Layer 6 of a small transformer language model trained on English Wikipedia (15 layers, counted from 0, width 128).
Take only the direct path to the model's output, skipping the later layers: a vector added to the residual stream pushes a token's score in proportion to its dot product with that token's output vector.

Output vectors of the tokens that the questions are about. A number n stands for (n - 500) times 0.0045.
"oud": 529,494,492,640,508,396,518,434,585,475,362,361,503,575,391,478,592,550,488,738,590,452,375,510,542,458,457,615,472,435,481,378,573,469,555,604,517,470,505,423,515,539,239,475,441,475,625,537,646,421,591,422,589,563,417,403,451,329,325,435,543,468,557,521,463,488,447,542,470,575,474,501,668,536,528,543,522,422,483,537,411,575,616,443,576,522,389,523,423,490,504,535,413,435,468,584,433,527,620,523,647,570,523,348,467,608,514,587,508,527,461,574,331,484,490,587,405,589,470,494,483,504,589,465,528,496,483,544
" to be": 571,460,591,475,698,480,582,485,512,423,579,583,537,543,475,607,652,505,492,389,496,653,563,520,613,448,447,600,580,467,510,581,488,518,634,561,444,459,435,492,433,432,462,604,356,513,379,422,510,304,465,470,423,466,521,441,480,466,497,426,574,437,543,497,531,396,409,441,529,563,575,519,577,590,502,534,513,431,378,577,539,662,526,479,539,491,487,483,475,495,594,447,497,538,438,531,469,641,458,512,603,565,466,465,470,471,452,379,572,446,484,589,494,543,471,572,402,401,488,367,492,490,368,556,379,459,409,511
"es.": 374,524,505,564,494,494,479,577,497,434,395,580,526,467,466,427,593,571,586,349,405,513,478,387,677,374,516,630,542,379,563,396,516,532,500,440,476,549,499,603,602,379,454,444,479,511,534,426,640,487,529,318,530,503,452,561,517,555,419,468,574,479,562,705,465,560,374,446,638,528,519,474,574,525,520,620,716,405,451,613,440,543,395,357,478,513,560,687,446,480,570,388,476,465,519,568,658,698,416,449,461,598,356,433,642,448,452,535,281,424,567,537,441,407,551,535,602,520,586,599,538,378,364,354,571,535,316,431
" for the ": 561,623,502,508,644,535,502,373,499,388,487,630,529,581,592,520,682,552,507,495,411,613,464,446,463,437,508,552,537,469,546,495,528,497,481,485,433,505,558,427,600,447,584,589,460,509,423,463,557,421,343,403,471,469,568,517,537,426,494,398,449,474,394,463,355,559,481,463,603,463,412,593,560,617,515,429,514,491,431,583,508,580,442,505,563,444,420,538,539,477,512,610,476,494,500,593,575,664,435,436,539,477,410,477,464,490,508,438,657,601,457,430,444,498,405,534,579,354,526,466,571,329,445,427,487,487,554,538
" Museum": 402,569,631,537,521,441,624,400,611,522,376,504,628,495,384,464,459,424,585,401,655,564,416,449,554,356,362,518,542,434,437,430,506,456,520,409,674,523,589,427,563,420,347,419,499,585,555,556,655,399,523,603,474,470,495,435,451,424,519,518,581,548,355,631,426,546,471,606,485,527,533,599,536,620,430,508,490,496,519,485,546,586,376,481,439,533,424,490,503,488,399,451,432,428,536,501,602,602,690,644,557,474,547,571,483,593,394,336,483,594,502,589,424,513,494,380,456,548,488,570,434,452,578,547,362,386,485,506
" release": 562,497,505,526,540,493,512,493,482,526,519,546,568,573,531,500,524,478,512,566,556,484,551,349,505,565,388,560,636,453,549,497,474,493,553,531,572,535,445,567,652,428,330,391,419,565,487,422,543,456,621,465,491,415,494,471,482,456,571,641,583,471,537,478,433,372,372,369,466,471,451,611,485,743,449,500,593,396,527,564,493,525,361,418,571,444,510,670,410,482,399,434,414,458,568,485,473,498,567,539,665,506,481,520,439,334,495,470,623,371,442,529,496,511,368,480,417,461,688,505,373,442,471,558,586,538,621,505
"ion of the": 435,607,558,584,648,679,382,529,632,455,325,602,453,647,359,591,637,413,562,350,456,416,243,483,522,441,418,622,517,478,658,379,752,572,598,539,601,491,473,524,513,475,458,597,544,553,511,487,610,438,388,408,553,488,399,518,486,287,458,536,572,455,390,441,415,444,480,457,609,556,354,543,552,592,546,519,453,508,475,595,563,495,488,504,571,660,542,478,542,473,499,543,329,459,626,523,478,655,466,503,578,439,438,391,454,673,651,460,473,401,442,540,376,446,613,392,565,348,436,408,502,423,536,437,436,532,344,572
" ": 570,537,459,437,466,402,468,530,548,627,427,448,501,495,589,435,345,459,598,405,394,506,549,481,424,463,563,456,539,554,468,542,488,548,392,500,504,575,532,420,567,482,549,530,599,483,485,558,491,570,482,414,349,607,504,514,532,557,550,393,514,467,529,386,530,613,572,489,412,353,555,513,558,437,495,399,470,449,524,441,450,466,426,527,439,490,617,519,525,510,562,412,584,551,500,620,554,486,433,611,397,417,462,431,525,426,508,553,599,471,446,514,550,624,454,586,482,380,536,457,506,506,562,575,592,544,564,490
"ctor": 320,406,544,655,535,466,743,526,461,302,535,549,601,427,577,549,618,471,454,425,620,588,581,450,514,536,366,621,628,496,692,404,453,401,412,435,716,579,462,544,434,427,476,343,446,528,531,461,528,482,593,409,447,527,692,386,578,605,396,504,427,622,516,604,523,534,564,491,541,578,537,733,459,670,570,647,662,425,352,616,394,461,510,369,515,534,507,356,539,484,357,404,473,326,634,522,362,575,534,485,649,431,388,391,397,578,527,558,405,433,425,460,360,478,471,403,488,341,407,572,517,354,574,649,368,439,591,477
"- Coordinates: ": 581,543,569,608,745,470,533,628,393,556,365,325,530,595,315,515,677,563,642,440,476,546,427,473,417,448,481,511,464,508,589,560,494,487,720,452,603,446,519,438,576,527,362,388,450,469,354,672,434,487,527,342,586,353,498,516,593,391,554,559,601,617,450,640,323,375,455,465,502,535,405,616,457,599,321,310,524,561,532,674,495,500,487,500,401,463,356,555,626,467,552,541,406,409,589,556,599,577,655,625,513,465,385,381,604,426,502,421,535,548,573,427,324,499,481,495,500,481,468,443,344,433,599,635,509,348,589,458
"ance": 494,542,583,463,459,512,475,589,718,508,542,424,656,394,325,470,646,553,560,567,505,556,425,396,514,717,420,670,534,578,541,563,582,491,440,621,465,422,471,675,633,517,562,455,521,539,579,534,441,521,521,599,504,571,332,447,242,524,436,531,609,573,456,595,431,533,378,357,672,353,444,606,554,491,501,494,499,504,347,615,491,427,420,439,524,256,546,434,496,489,604,528,450,483,494,522,474,695,674,453,464,395,362,513,387,504,446,509,563,427,291,467,412,442,336,423,439,480,481,466,419,497,531,476,568,692,548,480
"ycl": 520,537,564,594,490,542,461,542,546,405,498,645,487,474,456,711,623,459,456,432,567,581,277,323,448,533,490,676,581,585,425,321,610,393,538,604,457,581,470,460,557,540,458,494,388,665,458,484,380,408,367,595,520,426,386,408,500,592,546,612,596,584,511,510,435,536,549,386,525,458,524,522,402,548,449,412,535,528,544,589,495,465,580,462,482,370,412,534,559,484,464,543,488,410,378,427,477,559,455,582,466,559,492,425,476,633,450,384,526,577,669,562,384,516,549,325,397,511,557,517,568,528,507,419,618,442,464,567
"ceded": 376,496,457,693,613,558,520,400,382,342,431,650,588,538,523,543,500,602,465,414,421,356,509,389,617,462,565,609,471,560,518,545,467,467,579,706,484,544,397,364,431,611,390,515,410,399,513,454,456,403,598,562,678,375,575,454,300,557,538,578,584,533,444,528,576,434,376,392,596,536,513,551,457,778,639,376,539,505,518,489,477,569,431,487,547,457,446,591,542,477,382,586,453,372,430,522,533,559,406,473,537,357,423,421,556,597,508,610,468,504,484,524,324,507,511,401,345,492,501,645,497,545,511,622,538,570,517,467
"ies.": 496,472,679,550,518,620,330,337,475,391,480,668,621,443,502,413,698,531,518,414,512,496,338,398,652,532,369,612,477,464,516,336,569,656,469,448,407,507,395,603,560,470,436,475,593,539,535,333,365,466,552,480,628,593,397,523,498,529,466,600,639,407,362,513,471,516,384,384,547,474,568,525,668,495,455,489,625,454,418,737,542,615,338,459,385,491,404,664,366,472,602,516,376,486,446,542,643,591,377,454,562,535,409,495,670,467,441,601,413,480,632,495,364,395,568,547,456,690,445,663,536,426,531,389,511,538,424,469
"rote": 544,626,542,563,446,496,593,443,340,422,383,583,568,519,641,527,625,550,400,415,663,663,399,476,611,455,560,631,627,522,470,292,559,642,553,559,635,566,376,514,476,691,389,409,408,517,544,486,627,394,574,376,484,497,462,410,544,564,576,650,473,764,538,529,431,616,421,323,616,613,531,622,545,516,517,328,473,575,538,567,490,728,343,548,569,398,528,479,402,469,425,473,394,264,385,377,587,526,562,570,489,503,511,427,501,344,529,349,408,513,603,531,386,460,489,487,476,501,470,334,485,424,569,430,367,450,354,476
"|---": 597,515,529,712,764,610,522,440,432,215,268,511,770,573,376,523,736,670,377,367,605,619,324,403,575,432,351,830,673,448,432,324,639,452,499,607,661,372,539,412,680,448,379,381,424,579,460,488,551,300,589,386,586,355,521,453,354,445,608,605,613,571,337,597,304,424,222,408,645,611,590,661,508,974,444,368,672,590,432,632,428,663,456,371,605,505,456,570,549,404,382,549,355,240,552,436,551,646,602,550,682,622,346,292,420,668,475,432,460,585,576,542,155,348,429,351,400,519,529,575,527,213,503,619,375,405,545,634

Each question shows what one neuron of this layer's MLP adds at an activation of 1. A number n stands for (n - 500) times 0.0028.

n330: 598,585,396,543,535,436,332,588,569,417,601,587,479,373,434,512,523,400,548,569,493,534,485,531,580,594,444,470,440,498,508,581,554,553,622,512,571,498,383,539,417,465,453,603,514,469,502,560,583,403,566,474,420,492,466,520,397,478,496,485,372,371,446,510,362,442,523,424,427,502,392,481,552,539,500,539,430,494,504,529,388,514,607,460,541,443,462,644,502,491,445,534,687,419,464,498,528,554,481,505,479,541,548,466,538,489,458,474,452,476,548,532,564,585,436,542,474,467,487,521,456,530,561,524,444,438,547,452
Which three tokens does it push up most, strongest first? " to be", "oud", " release"

n73: 453,457,465,527,478,530,454,388,478,326,422,558,461,518,458,609,455,401,465,474,412,454,465,476,466,480,618,430,400,490,492,489,599,567,550,556,537,474,478,552,512,521,453,492,616,457,539,538,514,446,662,557,573,518,486,384,455,558,510,488,483,332,420,479,615,521,490,463,514,585,550,631,520,540,553,584,478,561,510,410,475,567,464,583,441,481,596,438,489,516,519,566,494,445,573,580,538,486,384,491,522,542,672,508,346,502,434,419,418,486,526,405,494,460,535,520,475,490,533,520,419,527,641,424,637,572,393,572
Which three tokens does it push up most, strongest first? "ceded", "ion of the", "ies."

n67: 374,561,782,462,327,554,433,539,380,551,450,394,559,450,476,516,400,528,453,549,462,447,600,505,454,637,434,474,507,402,641,465,420,572,525,507,445,472,398,518,479,571,444,482,455,596,517,521,487,558,507,505,548,564,432,560,659,524,403,480,355,530,465,610,509,589,447,611,465,589,406,469,489,566,437,498,506,498,538,500,431,639,495,386,560,601,639,583,476,556,465,513,430,520,472,386,474,424,504,527,366,538,376,589,532,448,461,556,493,464,452,411,523,473,578,618,338,588,489,507,430,429,561,705,445,544,430,417
Which of these tokens does it push up most? "ies."

n298: 555,534,547,497,381,491,510,465,457,481,456,473,609,546,503,450,468,553,436,504,434,553,449,493,476,518,449,419,427,536,462,479,548,580,452,528,544,486,587,541,490,446,536,427,497,427,537,510,576,453,474,565,590,475,475,532,509,485,491,511,540,531,538,546,498,452,388,602,539,556,565,534,419,440,548,368,560,408,498,495,529,510,516,584,372,530,487,506,567,491,473,396,494,412,539,513,564,459,523,533,523,525,567,371,475,486,502,429,497,517,435,649,502,496,452,484,522,531,422,487,551,581,537,495,480,529,466,546
Pushed down most: " for the "

n471: 493,506,385,534,550,357,440,526,372,436,521,456,551,491,415,648,529,441,468,481,495,578,554,526,647,583,540,466,477,429,435,437,376,463,552,533,538,592,602,533,418,459,470,506,551,385,414,495,534,441,568,447,482,544,514,438,480,534,500,540,467,512,619,445,518,541,480,468,537,462,502,594,478,555,488,390,477,412,536,495,479,455,515,577,413,454,592,426,481,500,369,619,402,599,612,428,507,483,536,493,502,512,454,511,553,426,437,559,575,458,615,518,546,490,559,466,547,467,583,549,473,481,452,516,443,540,511,463
Pushed down most: "ion of the"

n14: 482,574,496,558,425,460,436,533,544,601,500,561,385,576,410,560,547,557,531,573,389,443,447,494,511,435,521,498,575,575,527,516,498,255,541,527,533,461,564,485,421,423,560,526,502,535,535,316,513,537,519,498,504,401,442,557,615,444,538,447,477,504,466,455,521,520,406,565,485,439,474,518,414,557,553,504,480,559,533,577,489,521,467,469,590,510,496,511,376,483,588,490,511,490,512,431,440,609,455,633,593,422,558,574,471,485,530,483,472,527,467,516,454,469,452,540,507,507,529,447,597,477,416,414,506,489,403,609
Pushed down most: "ctor"

n376: 467,542,613,453,353,549,468,478,548,590,495,563,395,559,491,558,447,592,518,513,560,514,352,598,498,529,407,395,468,491,523,491,620,451,552,530,399,462,547,415,459,493,517,518,477,617,558,479,585,582,563,538,491,548,446,463,548,435,561,498,442,535,365,523,534,467,549,535,554,493,592,460,512,478,508,504,494,505,427,540,541,612,521,496,553,476,441,613,493,471,544,482,426,398,515,450,503,561,401,477,448,364,500,448,525,389,563,513,539,449,599,493,532,493,416,513,479,524,437,556,500,493,440,517,480,472,431,416
Which three tokens does it push up most, strongest first? "ies.", "ion of the", "rote"

n141: 448,561,490,405,422,514,513,561,544,513,532,500,511,455,539,441,434,423,445,570,558,457,456,522,382,582,386,531,675,621,450,622,437,463,492,624,647,453,390,451,517,475,456,375,569,409,542,600,471,519,596,548,445,500,506,538,616,429,623,542,469,394,419,432,434,583,530,493,559,555,424,545,521,557,446,466,550,456,370,574,465,349,494,386,482,578,496,567,520,355,516,552,513,467,504,526,441,610,498,556,625,494,533,626,545,422,427,458,511,553,517,308,547,471,547,325,565,459,531,571,420,535,518,463,651,509,506,483
Which of these tokens does it push up most? " release"

n233: 532,375,457,485,525,534,574,564,569,592,501,504,535,569,499,499,523,499,407,403,436,432,460,488,528,493,522,516,399,507,497,426,423,459,472,487,509,450,475,539,546,522,513,464,461,590,461,470,446,490,543,537,551,400,533,566,521,516,441,523,588,457,472,620,589,496,503,571,474,476,520,492,565,468,557,482,435,463,516,507,435,429,486,481,450,583,524,483,508,515,557,475,561,462,445,565,526,446,561,514,458,489,484,504,527,562,571,488,423,501,469,511,524,522,453,587,487,499,517,503,525,533,479,478,484,451,493,441
Which of these tokens does it push up most? "es."

n144: 573,535,436,357,515,436,491,496,439,567,482,519,475,445,525,621,776,564,484,592,510,422,426,513,547,519,461,564,532,588,479,549,586,567,442,551,433,494,427,460,396,533,689,534,530,487,359,346,531,434,498,578,489,492,360,520,646,502,448,546,543,546,520,575,504,459,500,395,463,549,475,494,391,520,454,419,562,553,523,496,488,554,553,585,536,493,538,431,500,468,350,453,550,470,452,383,411,571,459,502,515,420,447,492,428,561,405,568,462,559,401,648,519,576,549,476,362,543,515,580,536,610,579,442,429,404,496,555
Which of these tokens does it push up most? "ycl"

n353: 415,478,460,501,477,516,370,468,520,474,468,512,494,431,530,483,505,560,484,622,454,543,586,541,512,433,583,538,523,477,497,477,583,480,434,470,510,543,563,431,526,447,488,552,476,471,500,562,470,508,458,458,390,476,420,473,572,425,580,557,506,528,543,495,521,472,486,500,411,456,451,484,539,544,468,498,460,473,565,539,481,512,502,553,540,558,638,491,414,507,555,572,518,416,524,627,474,571,418,468,472,507,466,565,552,542,542,475,566,505,465,454,511,514,491,527,536,380,490,500,436,575,416,549,516,520,477,503
Which three tokens does it push up most, strongest first? " ", " for the ", "ion of the"

n5: 583,588,553,512,465,517,534,510,485,436,553,457,470,572,597,484,594,569,593,429,486,479,546,546,424,351,618,452,529,493,551,399,491,502,470,448,425,439,413,550,568,542,509,417,457,446,534,496,502,534,523,401,493,479,514,502,483,446,518,565,572,605,441,450,509,533,482,543,513,507,604,552,465,505,610,494,459,486,415,527,566,444,461,466,460,504,514,475,464,485,587,567,484,573,318,506,443,446,530,487,484,409,571,483,482,591,421,480,563,524,443,559,477,520,413,625,611,507,563,470,425,498,420,467,648,484,498,419
Which three tokens does it push up most, strongest first? " for the ", "rote", " "

n22: 464,457,534,553,467,476,561,512,506,487,502,567,492,492,488,514,537,508,440,517,508,384,404,405,529,422,529,552,457,482,639,471,528,545,547,462,439,341,516,542,415,488,399,567,626,558,523,579,598,553,514,548,686,532,530,491,361,485,486,516,378,520,408,504,424,553,543,494,442,407,431,443,588,525,565,532,378,512,526,534,439,469,588,417,568,695,542,392,519,412,649,573,466,627,546,607,469,466,496,494,435,504,468,461,504,482,498,447,534,513,554,402,419,450,504,579,520,517,542,428,386,622,558,490,492,656,531,409
Which two tokens does it push up most, strongest first? "ion of the", "oud"

n319: 521,407,500,590,598,481,618,530,531,522,527,451,457,468,512,471,562,486,555,600,476,515,483,507,493,415,556,420,470,559,510,549,526,532,512,582,491,445,498,531,565,500,481,440,596,493,459,547,478,433,456,502,458,552,465,495,461,505,457,502,650,542,426,504,573,638,456,549,446,456,488,488,481,436,442,546,486,530,410,505,436,470,561,599,474,656,493,565,510,424,455,409,533,467,456,427,468,484,374,439,495,437,573,474,507,420,580,483,458,395,598,551,451,484,422,495,460,669,575,469,491,558,598,433,467,570,468,491
Which of these tokens does it push up most? "oud"

n117: 526,434,527,536,399,573,505,485,636,518,620,555,540,490,475,498,381,462,505,518,487,463,572,520,468,429,493,446,439,465,454,470,502,416,491,476,553,521,519,564,535,510,517,481,545,587,565,460,517,637,658,457,388,509,433,538,545,458,514,534,541,415,509,506,512,527,542,458,541,503,612,590,493,537,444,565,604,495,462,477,502,472,529,457,426,445,507,410,492,492,467,490,592,550,536,650,472,484,493,522,525,389,434,498,507,459,443,516,486,386,432,532,481,407,552,539,493,507,401,474,479,507,432,471,609,327,530,453
Which of these tokens does it push up most? "ctor"

n340: 451,560,459,367,491,417,502,561,509,524,437,526,498,450,515,583,550,548,591,469,537,529,512,595,500,556,441,477,496,600,449,548,418,438,503,599,516,500,446,560,516,480,458,493,449,555,553,505,495,521,503,426,562,452,374,482,509,491,456,536,451,577,459,540,505,502,549,511,398,578,643,609,498,505,420,538,543,495,478,482,594,491,325,472,577,549,534,503,589,575,502,439,546,515,393,470,482,550,438,473,404,436,464,478,443,444,498,400,540,482,565,555,495,537,549,511,559,492,398,481,568,523,500,525,435,524,386,578
Which of these tokens does it push up most? "rote"

n508: 579,516,571,524,469,521,448,446,441,521,503,457,504,489,462,580,382,537,406,584,493,509,498,456,570,545,471,487,563,489,477,493,479,544,432,589,453,482,403,386,521,512,325,469,454,567,465,473,509,531,584,440,412,424,586,572,525,576,440,461,604,512,485,437,453,481,531,398,480,559,482,528,636,486,547,404,484,523,433,554,529,567,601,573,523,509,540,540,626,439,541,557,565,636,503,470,526,428,514,510,431,549,435,543,546,362,461,537,625,482,514,469,500,393,505,441,470,474,542,544,465,487,440,556,493,416,437,514
Which of these tokens does it push up most? " release"

n126: 517,505,463,529,530,662,603,488,489,442,592,481,440,503,436,518,445,437,604,573,507,453,490,509,441,503,550,545,494,465,547,573,519,593,515,477,462,484,531,404,483,543,439,528,583,459,448,502,579,462,550,523,558,481,403,541,493,518,436,475,473,485,463,432,458,520,498,491,514,596,502,515,577,492,418,473,539,703,403,410,530,479,418,462,556,542,595,512,493,407,484,540,454,527,459,443,475,498,416,495,477,529,502,540,570,425,490,554,636,484,490,507,550,420,472,546,539,550,446,430,573,466,367,408,450,493,418,571
Which of these tokens does it push up most? "ion of the"

n286: 520,509,495,488,483,505,546,453,477,511,495,596,429,520,528,543,436,521,426,514,512,490,354,519,491,488,533,530,551,555,522,534,512,462,510,539,445,524,469,403,624,569,530,414,584,536,462,532,473,533,399,472,402,492,609,398,418,463,477,431,545,625,451,496,597,643,495,458,590,529,498,424,480,467,560,486,444,576,513,516,572,481,529,461,487,543,452,448,484,468,471,423,458,464,479,431,557,406,541,475,526,571,379,477,510,493,463,531,478,482,490,569,488,473,470,369,625,549,547,544,507,583,513,643,523,485,484,428
Which three tokens does it push up most, strongest first? "ycl", "rote", "ceded"